Layer 2 of a small transformer language model trained on English Wikipedia (9 layers, counted from 0, width 64).
A neuron's activation on a vector x is squared ReLU(weights . x), where the dot is the dot product.

Input weights of the MLP neurons that the questions are about. A number n stands for (n - 500) times 0.0015.
n1: 423,429,219,637,853,493,432,655,350,570,553,766,649,542,557,745,506,541,510,164,528,477,841,715,337,495,449,587,509,432,262,167,275,482,363,527,681,359,390,247,516,409,397,684,944,515,707,382,329,492,452,207,378,548,455,649,648,149,647,795,713,508,580,330
n13: 356,477,597,296,480,535,796,364,326,529,449,500,616,525,510,456,569,442,429,452,706,508,386,384,532,424,338,474,527,703,320,376,484,509,582,819,337,691,443,545,673,598,336,621,484,467,744,683,393,454,607,299,393,285,639,608,336,410,366,602,523,652,438,550
n34: 202,650,578,396,441,650,526,755,400,508,457,438,657,245,448,395,647,469,288,399,342,574,331,396,226,434,813,409,662,461,393,606,288,495,523,564,623,701,325,608,427,535,733,268,677,171,550,468,544,473,114,446,676,633,412,558,441,720,800,692,641,597,429,691
n51: 688,614,562,413,477,816,510,719,696,598,459,788,352,542,374,407,911,456,516,453,566,531,406,301,330,658,577,472,315,489,498,433,531,368,194,328,633,656,651,631,464,398,241,494,587,306,505,283,367,627,558,443,608,244,380,608,295,457,472,741,533,303,650,619
n69: 714,492,676,502,782,441,511,174,323,419,256,658,525,701,562,455,459,522,337,629,521,628,507,271,707,269,222,831,563,626,299,657,212,385,222,526,753,482,682,275,451,601,400,545,664,574,296,485,481,488,524,272,671,489,544,719,512,363,755,378,428,693,587,504
n72: 658,415,539,373,276,581,542,829,288,295,578,462,615,545,447,451,381,519,343,514,425,538,672,376,524,435,254,798,579,530,650,499,631,341,166,272,545,488,563,505,638,561,387,651,371,430,440,407,594,385,808,792,775,366,552,467,582,228,222,264,434,850,717,516
n81: 458,507,630,680,407,647,687,583,507,491,363,529,498,321,341,311,532,325,442,533,385,627,399,473,404,753,619,656,729,531,377,418,347,613,339,474,540,501,615,498,449,457,271,504,402,327,414,232,678,496,723,435,520,669,508,407,494,598,416,653,295,422,207,645
n82: 172,506,549,427,726,656,327,620,575,637,413,705,643,637,514,668,517,363,715,218,439,659,341,439,554,296,408,441,338,340,461,392,275,713,580,596,766,480,656,451,581,313,667,388,613,247,477,411,541,606,457,322,752,512,451,617,438,524,342,748,303,465,427,376
n86: 514,758,201,717,513,486,382,604,409,512,516,826,189,813,673,630,385,148,352,436,485,586,457,588,324,336,593,604,614,560,272,588,468,225,586,496,704,359,204,557,492,431,381,665,399,312,431,642,364,764,532,445,396,621,686,391,623,477,596,554,437,559,603,507
n87: 485,481,571,495,551,666,446,539,432,495,535,564,384,340,494,603,767,208,515,430,774,755,642,565,607,404,639,551,228,512,493,162,593,338,496,182,538,270,666,533,759,517,549,666,634,385,365,657,486,423,385,387,549,565,767,511,423,564,492,228,773,488,535,532
n91: 591,382,492,608,359,403,518,137,274,505,451,448,615,521,449,670,260,447,927,677,250,379,520,373,589,480,643,831,461,538,540,188,474,594,418,259,900,586,317,412,403,431,423,445,496,504,465,483,634,674,607,917,572,768,404,309,368,531,577,449,608,366,429,667
n92: 605,346,469,445,456,625,491,531,225,419,398,485,330,551,514,628,682,697,510,579,755,566,298,326,297,690,322,503,266,669,427,544,419,470,513,442,257,561,279,449,536,568,546,639,649,569,631,761,436,929,533,590,429,474,540,358,253,434,465,512,424,324,528,719
n96: 402,580,490,844,558,533,473,347,544,591,458,514,390,253,680,410,544,432,612,227,558,577,505,637,449,468,443,674,702,314,319,551,634,345,641,545,276,767,484,267,539,337,789,415,522,423,431,383,626,426,462,480,360,426,415,212,840,498,717,528,388,449,598,569
n101: 671,464,421,657,418,790,530,315,473,445,463,430,305,331,310,354,748,596,617,362,407,687,598,335,509,551,504,600,556,205,583,456,537,608,238,545,605,451,727,575,372,783,628,131,549,421,685,641,410,413,179,679,634,692,422,445,304,605,422,611,659,464,415,542
n102: 457,317,934,241,402,787,576,428,756,543,406,389,508,396,663,295,220,506,526,562,629,428,745,334,546,710,294,334,702,478,583,401,590,454,627,603,625,576,300,671,465,687,480,483,581,353,737,219,553,408,505,416,333,733,304,368,730,138,262,488,574,429,326,470
n127: 258,514,377,327,474,626,842,298,251,428,533,814,703,490,527,258,460,544,783,508,417,545,551,542,328,418,470,618,659,409,404,697,281,353,236,601,379,660,545,441,646,561,650,451,754,415,541,399,178,736,631,460,496,370,337,411,386,331,540,424,321,454,708,829
n137: 557,389,701,859,394,374,440,545,504,648,509,463,279,525,271,701,572,434,429,439,439,553,254,431,627,650,681,625,574,559,500,398,319,492,602,639,607,392,631,500,505,435,366,291,670,269,496,481,583,234,661,354,156,620,476,541,273,631,673,417,708,631,415,551
n140: 390,601,304,569,543,542,413,608,415,819,827,464,477,359,662,455,773,465,659,768,505,377,374,204,155,629,597,707,405,414,398,527,405,471,324,553,629,674,393,465,559,328,316,551,692,607,540,594,432,560,390,582,360,410,507,407,378,531,347,332,613,633,472,550
n157: 792,515,369,359,605,524,611,458,452,639,813,585,652,578,508,382,781,443,587,478,555,737,537,592,560,596,306,470,687,390,592,471,562,665,315,441,327,202,173,765,414,553,516,506,454,340,362,588,607,547,266,568,582,650,354,158,508,627,165,618,434,620,389,470
n160: 619,680,366,569,693,824,536,652,396,435,426,636,695,796,514,519,728,405,685,546,295,671,557,451,542,313,331,268,560,828,425,618,364,482,590,384,146,482,519,844,170,451,404,263,592,319,466,507,488,466,386,331,431,467,442,498,369,607,870,641,592,601,598,370
n170: 564,393,572,452,248,398,556,721,513,452,403,415,426,365,453,333,622,457,470,757,379,453,629,532,213,484,586,680,574,513,606,342,379,341,569,349,558,564,696,278,387,651,757,656,414,432,394,585,455,578,471,730,467,419,611,423,382,586,457,641,462,592,674,586
n178: 792,283,596,677,465,369,524,307,450,457,442,604,375,750,477,643,433,617,521,551,694,525,602,600,397,624,919,440,458,284,434,507,464,299,321,319,535,817,566,716,593,486,359,291,406,578,361,845,474,371,498,455,416,396,386,211,534,539,532,625,511,200,536,536
n185: 407,650,337,634,440,566,549,425,413,338,478,463,541,252,491,277,579,677,340,662,622,689,688,460,408,428,632,788,549,334,338,577,413,296,25,566,421,702,433,142,592,470,678,643,464,403,454,586,604,565,750,464,543,454,409,763,712,195,722,291,398,566,540,577
n203: 405,562,779,665,300,471,675,462,535,590,624,497,407,474,422,755,371,645,480,284,287,649,708,466,454,404,571,580,692,219,411,592,569,289,602,282,465,364,610,225,457,491,647,440,502,420,583,694,400,639,627,511,416,402,243,580,514,398,416,496,664,682,476,364
n207: 511,495,307,334,590,453,554,570,583,842,417,504,128,382,374,605,533,409,707,492,783,700,352,687,600,590,498,308,692,296,301,525,358,476,458,481,510,736,355,667,366,445,367,491,409,589,600,276,490,500,222,608,425,339,805,358,495,505,500,418,559,488,673,694
n212: 449,795,565,657,484,539,479,386,560,593,418,362,576,723,296,466,572,262,432,898,241,529,403,504,656,503,463,401,195,702,478,746,312,490,686,790,603,585,490,520,514,463,393,260,437,487,520,567,429,260,727,501,464,532,496,472,101,481,471,374,640,509,710,549
n221: 657,532,355,630,511,543,788,387,508,113,477,312,639,319,357,517,215,392,769,482,856,361,538,568,434,311,554,432,396,433,611,378,541,339,715,508,503,634,596,483,406,603,482,531,565,834,427,255,585,763,385,424,597,388,327,190,511,465,462,570,496,649,771,693
n233: 259,472,451,557,567,479,719,482,533,442,471,498,441,688,358,696,412,546,531,487,358,426,398,576,578,462,735,392,456,518,460,191,465,462,639,587,903,481,361,826,321,619,578,414,392,336,779,414,327,554,634,450,538,593,433,466,244,492,638,777,706,436,594,314
n238: 354,278,676,461,753,604,527,526,421,570,173,427,281,693,472,553,479,246,446,201,707,455,572,376,458,612,518,306,612,480,397,663,633,278,528,505,350,537,384,581,676,508,386,451,728,731,903,568,490,837,477,250,472,611,480,534,536,305,391,589,568,487,517,473
n242: 542,401,604,469,398,471,473,388,618,723,372,562,306,522,454,604,416,611,392,533,507,629,818,133,458,654,286,861,417,594,688,487,435,333,471,590,348,538,392,778,720,633,447,184,456,502,432,696,575,484,488,555,432,655,573,436,416,458,484,405,561,366,404,588
n245: 448,474,526,242,507,599,412,257,500,574,356,585,769,434,330,460,510,266,380,354,600,449,529,457,274,568,545,638,448,508,781,501,579,477,506,585,587,494,508,503,433,430,502,648,830,286,406,263,466,501,440,510,522,746,501,633,542,552,500,764,340,444,436,497
n250: 382,464,590,561,278,546,844,723,387,460,413,329,476,574,561,620,323,529,633,438,466,430,640,524,492,392,366,298,635,284,575,435,555,512,482,474,724,545,647,535,634,374,561,435,660,464,397,787,876,272,591,461,602,795,434,345,437,351,484,202,537,385,494,616

Each question shows a token from some text and the vector x that enters the MLP there. A number n stands for (n - 500) times 0.0069.

" a": 458,705,243,536,545,496,481,488,397,434,416,549,299,481,712,372,530,325,372,583,544,401,553,597,703,500,581,335,411,664,816,373,676,435,452,419,504,347,536,332,617,670,390,494,521,427,527,490,471,652,500,504,686,485,571,554,516,669,559,415,374,332,300,628
The most active neuron and its activation: n87, at about 8.3

" term": 316,664,507,581,529,279,317,484,550,404,534,407,610,297,593,534,337,481,285,709,439,345,432,501,743,744,522,277,572,294,574,474,786,515,610,517,397,513,509,402,549,578,502,532,543,501,524,464,595,631,424,563,541,407,509,759,474,657,675,362,477,340,352,415
The neuron with the highest activation: n34

"b": 554,516,406,481,561,253,462,553,657,698,398,429,615,610,825,288,289,475,475,515,412,404,516,493,479,687,419,279,327,505,426,318,728,609,481,624,500,443,595,399,665,536,590,497,429,455,452,595,181,687,493,547,588,365,549,662,592,562,470,516,487,442,471,402
The neuron with the highest activation: n82

" leg": 543,508,458,619,435,415,438,605,576,563,529,497,373,434,502,492,271,389,241,729,444,315,553,565,680,570,487,291,442,586,506,559,838,566,511,654,607,533,450,425,582,571,486,468,512,455,614,397,444,682,330,469,615,264,452,705,508,675,673,375,390,376,360,474
The neuron with the highest activation: n212

" his": 463,607,208,604,588,429,608,484,484,571,516,644,469,469,538,470,409,370,406,627,472,308,720,480,583,516,559,307,413,774,719,616,680,342,505,414,476,467,419,471,493,633,397,566,536,455,292,412,569,620,455,516,660,432,477,468,529,772,640,374,215,366,446,507
Which three neurons fire most, strongest first? n86, n221, n160

"ts": 617,530,340,588,698,270,608,573,318,591,581,407,396,463,597,618,474,571,332,626,215,489,550,631,713,531,497,329,479,608,753,510,736,597,449,531,382,584,628,336,685,625,513,525,469,426,545,451,551,372,412,516,442,407,312,431,491,613,348,349,488,349,327,484
Which three neurons fire most, strongest first? n157, n250, n212

"it": 542,667,504,543,548,389,561,649,424,648,575,607,322,597,691,647,207,423,366,507,181,409,589,502,673,530,574,337,357,398,634,580,613,635,515,527,266,483,705,494,480,492,555,461,456,498,582,442,415,586,460,461,626,441,301,660,670,529,475,440,404,397,357,316
The neuron with the highest activation: n203

" Har": 581,454,307,484,214,364,653,521,541,466,524,387,471,471,643,454,513,463,474,509,308,226,523,630,702,634,555,482,519,551,474,515,790,649,375,615,383,411,585,476,493,691,454,374,704,261,485,486,431,667,482,481,496,255,533,613,606,693,616,421,437,592,320,380
The neuron with the highest activation: n101

"age": 347,493,210,542,422,172,488,525,634,547,606,360,599,556,765,476,441,504,384,570,425,387,473,418,641,506,473,223,462,444,475,532,665,660,575,631,516,635,646,255,627,765,596,498,466,404,413,384,495,467,556,549,557,368,452,583,600,566,441,508,551,442,386,370
The neuron with the highest activation: n82

"r": 469,469,411,503,432,296,587,702,754,720,445,524,594,386,636,547,435,340,414,557,230,398,441,496,590,602,580,273,603,495,516,329,405,673,359,596,387,580,451,370,517,695,553,562,381,404,491,447,453,749,477,631,484,274,625,691,511,650,432,408,379,386,492,561
Which three neurons fire most, strongest first? n170, n207, n81

"0": 452,468,302,557,577,204,566,474,676,594,325,421,573,323,482,690,398,417,233,357,388,433,540,645,701,819,516,451,494,474,669,524,606,651,491,455,370,627,528,475,515,635,408,611,585,471,394,497,424,572,475,631,584,494,473,526,538,636,579,509,391,233,242,570
Which three neurons fire most, strongest first? n245, n81, n242

"u": 528,667,332,573,623,276,633,580,567,496,373,331,405,629,816,496,335,482,746,546,478,524,563,519,694,582,584,496,356,510,517,478,549,628,505,231,335,599,383,375,536,549,408,403,397,421,619,294,403,620,474,596,491,605,495,545,510,684,545,491,345,432,332,470
Which two neurons fire most, strongest first? n91, n207

" re": 550,562,523,533,393,453,540,483,638,402,530,603,422,574,587,387,477,431,323,637,352,421,271,550,733,541,583,383,570,382,707,467,863,553,582,570,562,381,521,413,541,665,425,499,600,417,585,393,282,538,461,622,571,265,388,652,598,580,579,311,325,304,313,539
The most active neuron and its activation: n102, at about 0.59

"3": 398,468,283,499,435,346,565,519,673,650,219,427,607,505,452,624,451,425,366,480,354,395,401,491,722,674,536,617,462,640,603,537,684,620,439,510,298,527,802,475,366,635,365,635,524,557,529,323,398,495,537,576,617,404,377,612,519,687,556,485,366,394,324,561
The most active neuron and its activation: n81, at about 4.5

"J": 369,618,295,495,442,540,536,551,636,616,350,506,361,449,666,515,440,400,553,578,394,227,540,626,520,638,416,291,613,548,492,643,467,450,268,506,368,458,717,336,608,691,449,410,525,541,524,520,296,785,541,463,507,417,521,574,622,765,426,398,422,343,524,630
Which two neurons fire most, strongest first? n127, n238

" built": 267,538,353,580,525,347,485,451,485,383,544,478,574,361,596,373,408,524,353,641,388,391,353,471,713,642,371,249,459,542,679,378,769,600,395,510,450,519,651,460,584,735,493,581,671,477,557,553,615,467,490,593,552,349,353,589,610,511,649,291,514,552,427,408
The neuron with the highest activation: n185

"w": 573,458,396,495,500,165,551,501,553,514,413,319,552,361,765,489,487,564,538,458,342,454,420,472,526,700,474,299,513,518,728,463,688,484,452,537,131,453,536,508,574,626,369,462,417,386,491,522,415,619,570,788,517,443,533,533,500,787,643,458,336,494,512,438
The neuron with the highest activation: n157

" B": 478,529,292,513,372,386,546,497,590,468,358,314,473,500,690,440,364,445,429,558,399,263,566,592,536,590,499,446,464,715,603,459,622,504,514,590,443,318,721,404,730,680,587,335,589,393,527,519,295,625,524,518,501,193,524,637,595,809,501,403,468,416,410,573
The neuron with the highest activation: n170

" death": 389,550,302,632,435,428,445,515,564,578,471,502,413,487,546,447,386,451,298,808,438,414,605,512,622,653,388,207,430,566,590,442,879,566,378,630,493,505,596,504,546,531,644,513,601,484,435,508,428,599,416,433,620,228,510,625,514,631,733,338,386,447,434,404
The most active neuron and its activation: n185, at about 0.77

",": 350,505,483,527,713,456,572,392,567,557,522,560,442,453,699,450,554,447,430,647,387,163,439,669,597,655,500,503,468,409,816,464,794,598,391,441,540,328,615,428,485,793,532,534,411,555,396,445,424,520,568,508,461,316,381,559,490,629,550,450,337,279,358,368
The most active neuron and its activation: n245, at about 0.2

"ly": 509,512,381,520,592,268,641,476,569,522,635,556,286,477,611,716,459,562,459,413,331,373,615,445,562,520,437,436,345,516,648,462,711,663,436,585,416,541,525,345,686,678,396,677,583,460,482,422,412,534,419,504,538,429,209,465,722,488,639,462,350,282,399,523
Which two neurons fire most, strongest first? n1, n96

" wh": 475,627,516,632,509,223,581,434,624,453,462,471,474,575,628,412,531,474,470,615,354,388,616,639,384,492,554,330,575,676,688,351,653,438,361,511,369,273,580,462,558,702,249,499,457,465,485,394,354,707,446,625,526,426,553,530,539,739,634,453,208,595,372,473
The neuron with the highest activation: n170

" in": 449,523,320,494,675,529,628,478,438,521,595,670,340,548,641,527,438,449,314,468,486,307,290,509,596,728,488,411,427,609,706,454,741,564,476,475,528,465,579,434,511,755,346,473,550,319,648,631,417,390,508,540,685,231,443,599,399,617,669,377,392,362,375,482
The most active neuron and its activation: n51, at about 3.1

"ells": 461,562,464,496,488,383,600,534,496,622,474,526,422,382,755,692,492,555,320,547,305,453,398,534,542,430,565,196,324,474,824,556,582,614,354,543,353,660,659,362,565,692,445,519,606,527,546,497,620,341,399,529,463,239,353,566,463,611,692,448,404,531,479,341
The neuron with the highest activation: n34

" A": 536,599,255,510,466,494,528,398,391,424,413,393,390,541,723,410,533,295,459,441,429,331,539,612,766,536,525,435,482,682,773,387,590,543,565,466,388,357,597,275,659,724,446,462,431,361,578,507,363,658,548,417,560,439,588,599,561,724,503,371,493,447,408,605
The neuron with the highest activation: n87

" known": 445,636,377,597,546,326,527,556,675,444,583,571,492,474,664,548,496,423,312,682,535,391,466,684,565,496,426,263,336,473,663,441,586,607,394,329,526,527,672,277,673,577,418,544,567,582,463,550,560,668,488,434,571,554,357,624,570,388,715,303,332,325,292,439
Which three neurons fire most, strongest first? n185, n250, n87

" m": 411,559,313,539,588,422,494,604,451,667,384,433,602,492,695,529,511,436,308,692,509,487,403,677,541,595,565,293,413,570,573,467,760,435,428,682,368,237,625,376,688,597,348,309,575,469,618,384,452,508,503,556,583,277,536,571,565,745,455,422,317,402,390,460
Which two neurons fire most, strongest first? n212, n13

" d": 459,585,511,592,469,676,475,561,531,588,357,366,340,529,820,458,411,456,409,699,311,324,480,560,648,636,453,388,488,579,694,337,582,519,477,463,429,317,550,391,672,538,433,400,575,579,638,423,291,649,423,556,497,195,443,666,596,686,579,348,404,501,367,568
Which three neurons fire most, strongest first? n238, n102, n140

" age": 422,461,447,601,310,412,436,437,681,549,642,530,330,436,552,531,522,569,498,729,478,345,420,546,638,627,515,280,390,676,585,428,848,542,360,557,333,552,688,425,541,595,495,466,410,372,471,271,543,702,502,451,582,215,380,684,572,639,597,410,468,468,223,521
The neuron with the highest activation: n51

" to": 353,538,348,466,726,413,554,552,492,460,464,759,356,595,526,497,439,360,526,334,438,358,492,668,488,589,581,346,332,716,629,520,820,614,525,618,526,384,531,388,601,732,369,560,470,500,525,492,406,529,487,613,639,217,315,431,569,554,572,395,355,482,302,476
The most active neuron and its activation: n86, at about 1.9

" Don": 592,540,400,509,232,403,632,504,603,641,445,454,459,543,538,462,427,413,402,514,167,260,483,569,613,520,576,491,422,484,433,676,638,550,411,467,383,339,493,414,551,803,466,457,656,357,563,397,542,631,427,504,503,261,488,684,599,830,711,435,409,490,477,490
The neuron with the highest activation: n34

"ida": 553,490,384,662,496,223,591,576,726,559,477,342,461,449,597,586,433,499,444,513,633,353,504,602,690,495,487,312,519,603,768,613,549,658,354,415,349,498,562,457,582,715,490,597,594,399,562,476,484,500,401,410,368,454,271,603,511,492,714,478,357,329,349,317
Which three neurons fire most, strongest first? n137, n102, n178

" all": 508,630,505,622,492,400,510,475,519,679,693,484,406,406,617,424,364,461,350,636,350,270,564,489,552,315,520,317,393,670,781,328,610,596,441,443,477,453,405,471,592,675,429,556,541,529,585,397,457,702,390,531,582,327,503,563,463,710,703,438,328,360,279,564
The neuron with the highest activation: n91

"od": 502,504,380,638,554,295,478,579,563,541,460,358,442,250,629,481,364,597,496,604,545,342,533,443,696,541,385,372,589,574,658,554,705,689,597,381,201,432,473,400,594,739,486,331,429,375,541,645,314,623,405,421,580,423,535,519,675,543,595,501,428,436,390,485
Which three neurons fire most, strongest first? n96, n242, n102

"eph": 520,612,328,479,628,208,534,558,630,631,347,319,367,486,593,536,527,552,477,689,409,259,514,650,597,582,501,417,504,601,450,610,470,550,558,610,455,329,760,426,507,707,424,445,573,289,301,357,478,579,485,460,634,472,582,519,679,564,617,347,273,444,501,389
The neuron with the highest activation: n69

"as": 646,542,430,579,636,301,570,576,574,674,502,321,381,487,781,620,515,581,392,403,356,309,553,581,732,423,545,473,625,456,503,450,424,745,414,455,387,439,728,274,646,634,401,624,547,390,575,367,593,526,392,518,434,497,369,483,442,520,582,502,461,312,333,310
The neuron with the highest activation: n1

" is": 305,651,424,480,672,482,627,576,546,434,526,741,505,292,575,541,549,663,347,536,322,235,407,443,455,512,571,289,599,432,625,444,774,438,348,556,578,283,478,408,580,680,483,675,533,551,578,442,511,308,311,513,526,523,398,542,459,743,587,458,404,434,387,645
The most active neuron and its activation: n34, at about 7.5

" about": 204,593,423,536,736,343,478,379,523,546,585,731,507,467,638,478,434,455,523,569,503,426,505,469,520,602,529,325,395,719,781,298,794,521,515,534,401,448,706,335,478,675,423,424,547,444,496,664,449,516,520,517,544,349,367,530,506,597,657,390,295,426,326,380
The neuron with the highest activation: n82

"y": 568,601,466,488,538,193,571,561,499,605,436,669,457,701,655,622,487,475,522,599,316,251,419,500,680,674,392,596,296,581,704,488,602,601,540,610,171,527,641,424,564,732,498,578,517,421,553,429,373,439,425,470,533,468,393,459,637,484,393,402,390,325,325,369
The neuron with the highest activation: n242

"9": 480,503,212,567,312,379,574,593,746,525,282,605,625,480,442,578,447,302,319,578,432,309,439,562,716,752,552,597,545,447,638,595,605,607,536,435,408,562,678,404,471,573,437,609,430,552,424,514,418,518,444,560,608,382,387,654,572,692,477,381,446,327,246,586
The most active neuron and its activation: n81, at about 3.6